Layer 5 of a small transformer language model trained on English Wikipedia (12 layers, counted from 0, width 96).
A neuron adds its activation times its output weights to the MLP's output. To switch it off is to set its activation to zero at one token and run the rest of the model.

Output weights of the MLP neurons that the questions are about. A number n stands for (n - 500) times 0.0017.
n46: 429 636 405 327 542 430 501 178 442 460 586 378 174 473 508 229 668 575 460 488 470 549 573 308 269 764 468 217 302 565 524 794 458 453 559 590 764 752 402 747 360 324 538 546 682 495 450 534 336 553 329 313 564 514 439 943 540 582 555 89 531 543 524 684 443 487 588 711 273 479 611 472 496 417 451 359 731 610 345 637 437 655 359 460 606 477 389 511 541 536 562 313 372 741 151 443
n70: 382 507 684 467 525 577 495 478 517 492 762 359 241 389 492 580 359 608 574 461 467 678 453 602 455 515 455 335 340 452 450 545 535 665 434 451 477 345 656 652 452 468 636 475 559 670 230 98 607 730 327 216 386 599 462 456 670 686 388 201 531 613 508 263 550 557 383 341 622 484 605 332 513 270 642 838 524 445 322 588 529 660 565 558 244 390 385 564 362 636 495 491 396 464 313 641
n83: 328 519 490 538 497 753 662 595 382 431 538 627 573 787 327 611 409 491 575 505 204 359 518 501 450 369 485 263 953 549 381 539 609 587 336 723 509 489 595 548 292 465 474 609 535 313 318 591 564 362 335 547 619 261 330 393 586 393 621 411 567 455 584 403 660 497 475 588 575 661 348 385 404 481 456 549 310 477 513 405 509 498 702 669 401 339 610 301 385 549 528 621 699 620 606 403
n92: 644 387 610 569 669 482 524 201 426 504 495 264 565 508 490 554 426 432 394 698 412 556 482 521 511 842 185 346 240 294 587 651 367 365 452 540 755 598 479 533 588 470 284 591 711 567 620 233 435 574 313 382 739 416 549 762 786 752 477 570 571 394 462 464 539 786 158 651 419 540 469 401 796 506 497 488 411 498 504 777 394 519 676 710 246 429 576 726 507 320 439 541 611 539 756 162
n100: 444 422 670 438 573 569 425 387 325 478 731 558 673 313 545 462 347 468 530 755 455 544 386 418 293 322 389 469 460 626 584 434 555 564 382 799 585 364 588 469 370 628 463 605 455 566 387 607 355 785 615 370 294 327 592 509 585 167 647 584 454 534 508 508 405 615 428 442 294 646 427 568 516 449 452 337 504 403 380 304 422 618 439 478 526 401 622 446 399 580 601 570 239 560 398 421
n112: 517 376 576 400 543 599 372 475 499 586 546 283 557 794 520 262 673 290 348 769 405 636 575 665 588 617 247 268 486 648 468 569 648 271 568 460 339 441 446 595 781 336 767 558 351 500 503 137 363 418 611 472 594 545 729 340 567 556 673 397 483 694 663 223 235 551 483 411 644 438 243 576 397 372 727 398 458 409 519 648 513 382 449 341 472 398 495 542 448 731 597 574 376 256 624 510
n139: 393 465 401 651 617 610 683 504 452 377 628 467 487 653 541 706 548 521 649 494 576 252 413 412 409 190 406 446 481 485 660 522 375 412 511 510 457 738 535 432 475 405 652 665 517 403 592 587 624 409 644 637 702 367 569 579 546 426 523 359 435 310 870 429 511 345 332 461 430 463 410 563 482 386 344 373 618 566 619 513 644 430 390 391 344 616 306 370 808 384 446 593 653 254 539 629
n143: 353 431 389 409 548 799 753 426 417 513 636 701 560 395 607 488 449 660 700 490 620 596 671 359 646 391 625 557 396 289 506 584 548 840 402 709 624 520 614 620 396 648 465 446 372 687 462 631 570 572 416 684 578 715 354 488 628 503 431 579 410 500 305 597 655 380 535 421 566 360 501 614 335 568 540 477 441 584 657 665 461 565 618 536 442 445 664 737 337 411 476 432 591 557 466 525
n160: 715 478 635 544 465 370 431 497 505 381 484 498 657 626 601 581 591 298 471 672 474 424 498 441 522 451 409 531 625 690 589 309 531 569 421 337 617 870 568 522 437 520 284 687 638 13 467 517 571 668 553 487 358 444 508 268 474 822 822 373 526 250 455 225 380 555 571 523 670 574 488 722 442 555 508 406 413 496 456 286 572 672 343 562 443 584 822 370 628 451 625 503 701 370 421 538
n166: 356 553 565 526 695 493 583 824 654 478 418 440 329 399 567 587 526 371 483 428 533 553 466 603 440 747 408 571 606 564 614 596 418 560 497 545 438 563 402 564 324 415 486 470 464 375 555 390 630 292 364 160 416 391 536 527 527 594 354 405 386 637 401 399 448 423 609 375 524 433 418 575 533 455 414 457 521 391 446 402 498 336 459 458 413 502 524 197 575 600 587 538 667 439 459 537
n213: 421 474 313 470 449 497 396 399 523 385 404 477 375 637 575 518 861 432 439 652 551 503 387 520 515 584 573 461 525 364 458 338 484 459 510 331 523 671 657 486 623 462 538 525 494 332 406 508 240 367 648 279 437 586 315 431 325 328 376 351 764 396 557 483 585 289 521 555 741 415 363 645 325 481 675 491 530 628 555 551 587 515 521 409 513 594 362 641 645 611 447 310 405 398 595 706
n215: 372 564 584 556 302 457 504 670 449 327 433 516 551 362 509 539 506 634 461 756 239 285 411 367 420 546 621 474 678 550 651 661 656 606 367 436 307 328 420 430 500 519 796 417 572 557 616 481 365 479 347 433 221 512 586 601 322 555 617 525 597 665 455 482 481 359 487 488 673 364 321 423 796 552 840 354 248 416 502 451 463 509 707 527 466 599 520 563 255 446 361 407 644 618 507 354
n221: 739 511 527 501 519 516 744 600 376 327 318 614 492 371 527 790 595 554 817 667 490 502 474 362 484 589 724 405 561 454 484 329 474 432 250 526 566 767 706 737 447 583 306 605 503 401 526 453 327 298 505 301 528 393 501 521 424 493 376 591 527 569 687 337 574 372 454 496 381 441 432 510 688 584 456 497 301 579 575 646 594 652 781 434 528 575 716 558 455 479 580 583 633 484 601 445
n249: 708 539 655 560 628 310 564 297 725 493 401 587 505 445 492 421 536 264 504 465 451 596 570 455 440 460 322 649 458 489 333 549 568 527 537 520 411 457 533 472 546 484 421 435 613 739 417 285 513 579 271 344 609 448 499 506 516 517 483 696 618 463 613 328 482 639 676 284 719 527 524 521 706 490 521 556 407 631 641 432 401 390 325 292 565 507 298 636 471 407 668 433 756 542 559 256
n292: 525 403 363 561 678 322 561 833 390 392 414 464 553 547 462 655 418 431 694 708 572 558 475 553 717 471 564 636 881 360 239 420 285 412 460 654 361 455 615 430 314 591 629 441 410 461 445 510 321 431 456 561 570 447 566 606 543 567 396 580 75 445 322 583 461 493 432 389 792 511 435 521 492 930 566 473 923 613 651 504 778 579 521 455 601 521 329 292 391 402 575 611 515 266 529 796
n346: 491 506 631 532 730 374 756 494 543 331 550 448 577 514 611 393 622 437 403 537 412 545 496 717 547 552 510 576 646 439 391 592 300 408 568 610 877 686 450 640 504 548 646 646 637 579 405 407 362 731 406 565 456 653 671 400 738 502 345 459 458 523 348 430 646 584 516 371 483 373 465 538 632 554 410 355 549 594 621 467 324 509 626 603 808 645 503 348 551 468 416 576 112 399 528 504

Each question names a token from some text and the token that comes next. It shows the activations a of the neurons there, in the order above. A number n stands for (n - 500) times 0.0034.

Then comes g, the gradient of the next token's log-probability with respect to the MLP's output, scaled to length 1. A neuron's effect is roughly proportional to its activation times (output weights . g). A number n stands for (n - 500) times 0.00083.

" he", then " failed"
a: 475 398 497 566 475 509 492 467 449 549 439 488 523 505 551 509
g: 689 296 423 470 444 62 458 515 463 361 398 379 324 677 376 599 552 393 290 306 670 476 615 501 334 348 567 434 512 610 318 487 401 268 511 496 384 486 384 380 403 696 507 511 427 366 486 606 441 531 628 583 422 534 554 430 419 556 496 661 478 281 521 572 581 532 540 477 526 428 507 327 510 339 640 439 443 526 470 768 494 309 317 598 248 582 436 519 177 539 414 488 322 524 511 463
Which neuron, switched off, lowers the next token's probability most? n70

" Vinc", then "ent,"
a: 484 482 507 528 489 488 500 339 488 501 439 365 567 528 530 507
g: 705 475 482 492 772 485 600 506 654 375 424 478 599 423 617 663 530 310 245 472 392 493 385 566 490 438 580 456 197 482 552 392 347 454 584 458 612 727 533 623 514 559 489 530 555 303 369 536 644 658 497 726 613 483 443 344 610 399 380 682 453 572 468 591 558 593 553 344 218 445 413 506 514 303 650 520 524 633 390 385 489 409 221 341 665 480 512 490 399 539 684 545 187 387 549 684
Which two neurons, each switched off alone, lower its probability most, in order? n215, n143

"s", then " Lam"
a: 449 462 452 526 486 581 486 510 499 498 536 402 478 515 447 529
g: 470 452 536 541 344 397 458 565 319 604 537 366 449 745 367 515 612 623 391 591 492 386 430 517 464 497 492 761 349 433 606 750 263 597 459 662 296 528 632 800 568 346 371 249 547 540 403 558 449 589 415 419 521 552 576 734 481 518 616 471 580 551 393 501 399 245 516 279 452 540 736 227 408 630 479 460 600 737 448 454 529 581 569 567 644 629 452 576 420 531 436 686 617 420 357 666
Which neuron, switched off, raises the next token's probability most? n46

" by", then " Charles"
a: 467 457 509 514 561 310 510 570 497 499 510 530 273 500 501 557
g: 584 697 716 645 467 508 679 368 541 674 585 463 350 383 677 392 606 587 418 424 627 613 482 406 363 420 543 651 411 689 618 550 430 382 505 424 480 639 546 498 495 574 480 444 420 400 645 562 494 575 433 569 722 560 439 446 669 402 589 475 481 527 604 451 472 624 532 566 501 317 945 620 787 655 538 579 471 514 400 470 435 368 230 287 367 625 657 635 458 143 444 459 455 457 554 577
Which neuron, switched off, lowers the next token's probability most? n112

" King", then "'s"
a: 563 448 516 500 502 522 454 495 451 502 501 505 501 413 505 526
g: 579 670 626 590 545 567 568 430 375 653 422 557 649 592 529 384 551 517 692 617 512 652 504 639 597 904 451 661 278 504 546 599 490 905 444 535 579 462 606 647 416 419 504 142 349 561 466 559 475 701 593 501 347 617 454 433 550 474 521 493 521 552 549 548 449 664 491 474 408 753 461 694 448 352 462 610 481 312 306 505 341 438 335 623 425 437 503 582 311 449 335 525 486 475 327 526
Which neuron, switched off, raises the next token's probability most? n70

"\",", then " a"
a: 462 451 487 485 505 500 491 533 460 526 500 603 447 516 524 672
g: 484 444 605 426 680 327 752 395 291 463 281 564 651 250 757 496 646 534 453 793 418 571 578 620 468 488 441 342 426 423 517 612 557 569 357 672 270 758 460 461 730 636 377 483 437 455 333 559 476 448 415 655 557 460 486 528 472 567 629 562 614 503 470 423 409 593 545 502 549 516 658 574 398 393 550 530 466 611 438 512 637 533 844 364 424 521 427 453 413 487 330 394 221 423 292 362
Which neuron, switched off, raises the next token's probability most? n221

" D", then "iam"
a: 454 513 476 495 519 491 469 503 506 491 538 553 496 555 447 510
g: 494 567 691 661 423 535 613 583 301 606 505 487 613 692 615 439 487 435 391 394 405 489 363 440 446 552 349 364 288 538 730 682 427 569 520 603 430 412 442 582 810 408 640 699 390 589 746 589 263 446 590 538 526 472 524 526 345 804 686 554 558 377 485 538 597 543 486 507 521 337 375 703 537 472 625 478 297 643 545 425 419 585 499 396 353 247 369 691 714 310 454 511 552 403 403 406
Which two neurons, each switched off alone, lower its probability most, in order? n292, n215

"|", then " Stephen"
a: 491 503 448 533 479 502 501 472 512 805 561 471 502 504 500 484
g: 481 457 345 573 443 458 395 514 564 611 397 391 514 671 593 443 843 463 482 546 558 500 589 542 428 437 561 644 369 721 600 715 414 554 536 391 316 594 547 467 528 368 240 351 542 577 614 521 457 428 291 572 653 478 419 818 568 555 545 308 500 516 412 424 575 548 484 355 602 385 713 507 847 453 414 480 643 702 220 486 772 352 443 361 440 555 538 428 520 262 627 547 433 506 501 409
Which neuron, switched off, lowers the next token's probability most? n166

"il", then "ation"
a: 351 479 483 517 491 603 467 532 526 529 511 351 424 377 423 729
g: 380 484 676 426 691 622 825 446 446 625 607 571 191 546 466 499 628 430 756 505 409 542 562 465 604 672 394 712 465 551 576 553 563 422 690 484 537 411 754 374 518 321 604 381 351 413 411 545 610 390 421 316 494 540 460 267 575 533 501 646 435 714 580 330 417 449 513 396 500 662 608 518 664 324 537 364 426 320 562 517 504 426 461 194 459 565 420 631 526 485 511 659 672 509 657 301
Which two neurons, each switched off alone, lower its probability most, in order? n112, n46

"ous", then "e,"
a: 503 497 483 499 618 509 462 501 471 491 517 489 521 400 536 511
g: 524 529 640 542 702 664 573 432 328 520 618 571 557 473 441 579 284 425 397 646 466 744 403 344 594 667 555 554 143 592 454 317 637 744 220 423 566 520 444 505 358 604 446 637 604 447 647 437 354 470 596 379 261 513 525 607 458 409 574 481 425 516 440 407 510 627 633 492 424 488 585 481 456 516 633 452 421 490 267 405 335 530 622 442 381 530 777 405 496 396 531 811 580 325 630 687
Which neuron, switched off, lowers the next token's probability most? n100

"\n", then "W"
a: 462 369 501 392 500 496 511 519 582 570 485 502 500 501 238 235
g: 445 577 496 619 562 507 374 422 533 470 540 364 406 429 513 718 565 418 497 534 557 403 532 532 366 461 627 554 650 628 653 448 480 363 422 429 296 471 333 349 459 285 417 617 576 539 594 505 587 674 440 561 553 423 494 839 359 493 419 487 473 712 413 549 730 499 393 237 732 505 297 393 660 412 415 233 834 407 370 563 498 463 483 432 376 538 554 180 558 660 570 542 643 452 350 335
Which two neurons, each switched off alone, lower its probability most, in order? n166, n346

"\n", then "\n"
a: 452 180 498 290 497 384 465 495 529 563 386 525 516 498 316 323
g: 460 212 498 505 420 491 654 473 650 446 538 591 400 636 533 347 689 572 407 197 475 580 619 414 232 283 602 544 478 298 377 405 536 453 500 539 520 430 698 662 338 404 468 655 600 565 463 612 500 370 480 628 498 816 439 421 493 660 397 590 599 578 660 469 452 378 684 538 499 454 508 594 256 807 553 581 509 528 802 517 327 558 414 424 623 370 653 577 631 552 574 477 359 507 543 611
Which neuron, switched off, lowers the next token's probability most? n92

" by", then " John"
a: 465 434 510 515 603 241 514 542 505 495 504 515 171 499 500 536
g: 504 471 725 597 387 485 440 378 629 630 519 563 364 400 530 404 723 601 413 531 595 743 519 490 438 426 463 628 525 678 479 493 380 525 598 373 591 632 653 484 478 562 320 359 527 496 481 586 419 454 322 671 677 531 491 564 718 505 508 435 458 490 769 437 537 648 551 624 590 397 877 683 788 639 478 668 508 569 311 378 400 642 216 356 442 510 665 617 523 238 352 487 508 436 520 491
Which neuron, switched off, lowers the next token's probability most? n112

" frequ", then "ently"
a: 454 505 374 560 532 499 393 369 384 494 493 543 566 529 498 497
g: 610 569 746 551 491 353 289 648 383 442 439 415 341 678 398 450 388 595 175 528 639 502 403 650 591 462 397 669 482 439 347 478 653 666 549 649 613 460 563 494 436 598 474 528 421 420 316 498 734 414 544 462 412 459 449 503 498 605 559 668 714 616 554 530 344 331 487 415 414 569 464 315 694 426 584 651 507 317 573 341 512 463 476 500 601 254 359 478 694 820 472 636 496 381 758 616
Which neuron, switched off, lowers the next token's probability most? n143

" part", then " song"
a: 459 513 512 507 470 538 516 512 463 493 462 429 490 454 530 509
g: 601 578 651 418 551 579 284 468 511 544 609 406 456 537 354 345 414 372 326 181 627 664 261 409 513 419 625 612 94 313 371 348 649 634 374 594 482 559 415 398 585 395 607 600 342 541 555 412 410 584 339 539 684 515 386 381 501 442 450 441 310 653 359 541 567 546 579 339 536 629 511 321 510 357 584 594 384 531 687 690 713 498 315 551 439 613 450 481 425 590 521 445 579 619 488 676
Which two neurons, each switched off alone, lower its probability most, in order? n215, n160

" M.", then " (7"
a: 474 495 492 507 495 467 609 489 535 497 476 383 454 495 451 501
g: 639 455 642 684 365 377 480 456 354 528 628 598 355 504 638 484 417 539 418 644 374 486 538 601 497 436 425 560 583 471 630 326 598 348 508 369 710 759 450 459 393 466 466 434 538 562 542 487 511 490 497 576 541 490 471 302 748 515 228 588 539 417 604 594 290 579 450 511 444 680 352 378 470 672 621 730 830 441 418 555 554 718 191 312 452 412 446 637 265 439 257 510 598 347 471 498
Which neuron, switched off, lowers the next token's probability most? n215

"ball", then " team."
a: 489 398 399 494 510 500 507 511 443 499 480 502 507 493 447 415
g: 606 511 401 380 427 486 313 447 461 299 641 427 282 327 689 573 583 578 339 287 461 679 508 500 509 358 412 391 610 581 637 265 437 495 362 530 159 517 448 739 520 490 308 330 612 531 383 624 629 392 517 218 507 563 414 498 501 621 559 402 654 507 581 480 456 453 482 507 538 387 333 318 587 379 450 250 441 674 261 532 647 515 408 379 347 632 693 322 474 524 448 560 475 497 514 334
Which neuron, switched off, lowers the next token's probability most? n346

"th", then "ous"
a: 530 455 468 490 554 604 523 497 479 528 499 466 470 521 466 482
g: 617 515 500 600 643 429 714 474 263 671 425 451 490 612 374 369 337 425 339 536 558 556 394 301 507 705 609 575 567 690 698 564 496 579 553 499 422 377 686 510 534 774 397 622 526 586 589 612 279 599 549 437 577 407 445 405 535 317 444 474 357 458 863 647 706 601 407 645 426 545 416 383 528 300 461 519 464 581 500 591 438 379 477 350 611 308 757 497 627 340 368 601 684 553 638 436
Which two neurons, each switched off alone, lower its probability most, in order? n70, n100

" \"F", then "ull"
a: 501 310 478 545 518 543 520 504 421 529 507 533 524 489 499 512
g: 736 535 587 573 325 487 690 428 679 444 658 565 282 490 697 448 663 647 550 453 500 404 571 364 561 428 456 462 488 473 681 473 551 471 457 509 684 446 504 682 537 337 645 410 520 477 351 463 477 493 421 359 397 659 440 631 426 548 722 485 393 475 574 457 466 355 715 357 325 510 373 508 336 306 519 557 504 707 537 411 353 81 636 344 480 758 726 327 451 633 466 500 531 508 400 676
Which neuron, switched off, raises the next token's probability most? n70

" Central", then " Day"
a: 480 473 451 531 544 534 498 505 414 489 491 508 469 530 427 467
g: 457 307 494 530 719 548 518 496 332 527 552 397 372 554 206 705 347 372 508 507 553 709 482 569 593 372 584 615 368 418 560 644 406 411 463 557 684 644 627 629 476 241 372 443 501 424 528 445 534 742 406 426 351 585 321 491 518 514 335 602 408 368 538 328 459 289 644 220 380 336 586 520 372 671 463 611 576 447 531 374 602 625 306 499 502 529 514 293 349 335 810 548 556 602 480 466
Which neuron, switched off, raises the next token's probability most? n292

" F", then "ive"
a: 532 498 497 502 512 491 580 515 462 541 496 499 498 508 440 553
g: 415 551 639 619 629 611 362 515 532 648 554 575 555 503 426 413 523 682 476 377 695 330 728 719 488 533 645 411 509 428 545 554 450 568 649 625 630 529 412 551 695 750 548 383 402 442 542 317 574 561 410 431 570 409 429 352 659 903 718 502 379 533 515 457 526 456 560 651 380 294 380 596 469 410 565 627 586 587 415 423 578 515 524 754 541 385 560 151 537 257 617 582 440 668 403 454
Which neuron, switched off, raises the next token's probability most? n139

"In", then " 192"
a: 400 499 527 623 572 566 484 709 499 496 482 478 473 548 475 465
g: 519 422 585 608 445 619 587 555 826 564 476 601 592 352 846 661 349 701 450 513 522 478 417 622 496 434 779 496 600 504 677 470 577 499 646 511 505 528 273 493 527 597 479 630 322 644 501 403 542 476 647 394 408 460 592 722 545 332 551 657 450 376 418 534 311 513 290 539 519 413 491 523 543 589 619 284 613 434 347 298 500 385 497 506 442 761 384 556 665 321 473 484 795 332 594 579
Which neuron, switched off, lowers the next token's probability most? n46

"om", then " (d"
a: 491 535 513 509 501 498 512 513 523 523 406 755 491 480 621 435
g: 428 552 550 555 385 304 484 577 550 404 412 521 317 423 346 307 340 568 677 316 468 578 427 558 442 258 535 518 475 327 620 510 381 392 700 636 345 419 366 428 318 478 245 237 454 455 482 442 532 429 392 634 638 552 574 808 652 518 372 586 383 499 428 562 448 395 517 284 528 432 550 430 378 651 588 540 767 497 537 324 490 645 396 471 626 492 327 408 395 602 575 390 190 480 386 698
Which two neurons, each switched off alone, lower its probability most, in order? n292, n213

"om", then " F"
a: 517 516 503 544 498 484 515 512 526 532 432 701 516 490 617 449
g: 528 505 518 337 632 699 456 580 500 372 387 397 446 595 606 594 690 455 557 392 334 446 424 256 558 356 496 219 481 498 496 539 662 479 426 631 554 408 550 432 361 489 579 403 636 419 676 675 632 654 526 575 453 411 554 724 648 729 370 297 367 410 517 516 582 475 690 417 662 603 551 333 571 476 405 473 347 603 354 657 714 604 351 352 375 724 468 339 286 526 526 681 389 769 494 445
Which neuron, switched off, lowers the next token's probability most? n215

" Sol", then "om"
a: 468 416 441 589 522 498 527 489 410 523 497 537 510 494 559 516
g: 322 352 616 615 523 563 571 580 433 479 799 654 244 392 512 585 559 253 585 701 474 658 350 577 522 549 633 680 307 552 516 396 627 505 323 615 389 465 259 465 557 592 590 590 526 705 551 468 357 589 509 419 428 626 421 765 260 385 466 463 650 448 424 500 628 417 640 381 409 535 522 472 583 740 725 536 490 483 241 345 390 434 463 650 470 391 604 415 552 423 394 580 659 648 379 470
Which neuron, switched off, raises the next token's probability most? n70

" a", then " 193"
a: 465 523 548 522 500 420 490 485 497 539 334 450 515 500 401 418
g: 620 528 661 396 473 746 640 502 503 662 491 404 394 207 458 658 361 706 308 359 322 762 620 546 427 537 408 437 465 675 629 510 440 372 381 624 694 480 461 776 602 497 605 558 255 346 552 680 679 582 445 411 521 705 468 430 608 547 663 573 306 570 407 561 516 283 640 414 531 481 520 662 595 522 410 524 591 475 319 521 513 647 369 500 383 656 502 602 603 382 437 580 658 556 358 378
Which two neurons, each switched off alone, lower its probability most, in order? n213, n292

"ary", then " Association"
a: 519 505 498 507 490 554 498 497 450 472 516 514 524 520 367 532
g: 451 663 300 407 429 391 167 498 418 339 698 477 603 313 474 397 491 561 265 261 360 488 628 686 521 383 455 658 428 339 679 482 590 531 501 620 635 517 486 510 473 666 367 450 459 548 684 584 425 678 355 533 582 343 432 392 633 577 578 546 421 631 188 402 481 508 467 530 631 442 534 381 588 496 218 395 572 523 285 648 327 420 352 642 492 520 729 600 582 530 488 442 511 556 525 734
Which neuron, switched off, lowers the next token's probability most? n292

":00", then " am"
a: 497 543 446 534 580 433 235 502 525 532 478 490 490 454 462 496
g: 210 537 663 341 677 388 386 572 619 387 426 611 507 483 524 361 654 438 607 574 647 507 416 648 245 541 493 477 521 481 434 458 470 594 255 615 405 660 462 515 470 504 532 381 381 728 420 680 233 558 703 560 398 489 537 542 404 541 626 618 492 361 628 497 569 813 337 494 508 703 577 565 299 337 561 240 203 565 488 516 443 677 432 491 445 542 688 492 332 436 441 596 465 327 497 523
Which two neurons, each switched off alone, lower its probability most, in order? n100, n139

":", then " S"
a: 508 494 488 523 502 537 348 504 573 499 521 425 499 507 369 506
g: 332 345 400 472 212 506 404 546 558 493 464 602 637 895 505 487 656 360 510 624 521 383 448 475 484 360 582 590 407 331 300 482 457 359 598 377 440 501 574 586 549 351 363 386 492 556 569 683 602 392 601 450 515 543 313 693 530 569 757 386 547 456 311 429 585 575 484 538 652 516 516 487 450 442 349 301 490 606 655 615 682 537 582 627 524 808 609 473 456 430 642 288 843 441 534 516
Which neuron, switched off, lowers the next token's probability most? n160

"==T", then "ournament"
a: 493 465 446 572 511 500 493 398 422 500 479 465 610 420 416 503
g: 578 362 488 483 339 538 485 521 410 418 420 574 331 542 301 484 453 352 410 290 653 868 307 435 327 546 554 198 311 350 596 424 612 577 540 567 407 514 630 525 600 643 429 474 412 123 442 643 592 466 502 512 340 467 497 360 549 605 567 482 678 414 643 646 601 374 474 475 518 491 400 557 644 449 168 478 593 471 534 740 562 378 534 531 476 466 457 406 282 644 390 557 449 599 686 454
Which two neurons, each switched off alone, lower its probability most, in order? n292, n221

" p", then "m"
a: 546 549 536 566 489 493 584 499 552 506 449 487 503 523 556 450
g: 330 449 512 569 638 503 638 398 355 196 671 376 441 327 570 480 440 464 696 472 573 592 509 752 557 637 408 700 592 404 689 629 718 386 629 561 470 588 423 415 504 460 751 635 603 593 292 709 527 471 651 649 556 505 378 775 523 643 623 482 449 450 586 527 445 462 488 458 522 584 330 615 565 244 532 445 369 374 448 436 313 247 726 474 480 428 415 530 599 479 607 418 507 504 278 621
Which neuron, switched off, lowers the next token's probability most? n139

" fin", then "isher"
a: 412 508 491 525 586 497 529 471 430 502 508 537 480 456 430 544
g: 378 397 440 574 558 644 287 468 304 289 382 477 525 491 373 344 466 462 501 474 525 584 376 455 420 453 521 472 209 530 603 411 416 476 472 424 383 703 359 235 577 664 516 523 575 492 738 325 590 372 574 437 524 461 558 413 343 694 555 570 552 549 418 455 591 389 552 313 734 445 557 606 391 620 562 359 329 406 537 512 464 300 548 252 408 734 327 576 671 477 615 719 626 671 520 797
Which neuron, switched off, raises the next token's probability most? n100

" |", then " 0"
a: 493 480 485 516 525 529 498 499 536 507 519 429 487 446 415 490
g: 746 546 555 618 461 377 508 452 593 514 574 579 577 437 473 481 427 467 415 467 606 145 519 298 597 527 320 257 433 544 567 290 686 497 558 543 585 645 486 321 539 493 633 459 403 421 592 469 468 660 658 441 538 625 540 283 567 441 419 504 311 641 659 637 600 556 555 412 530 550 399 392 351 607 524 731 371 666 456 396 218 305 727 233 525 378 617 626 326 596 522 585 675 539 327 451
Which neuron, switched off, lowers the next token's probability most? n292

" composition", then " by"
a: 524 518 472 496 498 563 497 534 460 496 460 446 235 525 495 473
g: 425 620 500 287 613 329 316 456 492 551 277 524 476 583 459 400 520 650 509 431 555 413 417 631 409 338 491 490 448 491 518 539 656 527 439 391 365 603 513 450 643 572 402 490 489 510 389 480 367 328 425 615 802 527 342 618 792 352 402 309 389 412 465 581 598 703 605 616 632 442 659 494 337 441 625 429 479 689 508 436 669 823 393 538 392 618 327 462 309 707 412 547 344 647 485 207
Which neuron, switched off, lowers the next token's probability most? n221

" (2", then "2"
a: 493 462 592 471 622 463 550 477 506 505 509 426 504 508 506 577
g: 457 391 778 370 635 328 424 436 403 488 559 477 647 431 472 481 894 514 490 737 443 365 308 436 429 617 507 488 536 724 513 354 379 483 594 402 298 608 603 710 613 301 418 442 550 724 401 720 680 599 442 478 444 494 602 491 558 434 555 579 412 629 441 478 530 545 432 646 668 532 586 449 360 389 474 510 480 646 357 345 624 552 391 479 515 583 602 235 484 551 140 518 637 518 366 436
Which neuron, switched off, lowers the next token's probability most? n100

" 192", then "5,"
a: 515 498 153 531 491 516 524 462 520 515 459 484 478 657 518 496
g: 801 332 269 710 373 435 472 514 504 492 615 487 400 327 600 528 449 538 528 358 402 544 534 512 327 257 492 285 417 387 472 589 400 615 276 617 346 635 543 436 527 465 518 542 422 333 549 627 481 507 539 619 525 502 327 371 364 393 573 690 566 381 547 514 577 400 540 415 377 484 512 642 514 327 724 552 722 654 616 639 548 462 554 429 526 576 438 636 729 592 454 629 115 288 307 534
Which neuron, switched off, lowers the next token's probability most? n83

" a", then " 2014"
a: 475 515 529 621 507 400 507 494 488 510 384 446 511 501 401 425
g: 714 493 568 428 557 727 386 515 425 644 452 266 477 274 332 677 390 669 298 418 388 682 594 513 322 546 386 505 355 683 455 546 401 459 485 465 620 331 363 742 589 575 621 514 188 365 558 853 685 565 470 254 505 660 469 407 474 474 473 560 551 664 473 301 556 336 595 658 543 543 505 587 595 404 473 555 637 430 382 441 539 539 308 456 388 561 579 515 480 601 445 521 594 593 475 316
Which neuron, switched off, lowers the next token's probability most? n292

"oll", then "ock"
a: 505 475 507 600 493 547 482 536 495 506 455 529 502 506 501 669
g: 377 460 544 595 733 717 601 490 469 271 523 236 433 713 655 731 491 549 506 614 363 486 479 495 349 433 322 439 342 617 640 582 757 395 513 611 346 681 526 727 656 365 422 510 426 718 619 494 569 560 529 363 548 649 544 452 385 607 659 483 490 607 554 435 515 706 486 488 368 533 366 540 517 665 400 709 417 231 377 509 564 296 706 438 428 550 319 588 589 551 531 460 512 417 414 314
Which neuron, switched off, lowers the next token's probability most? n92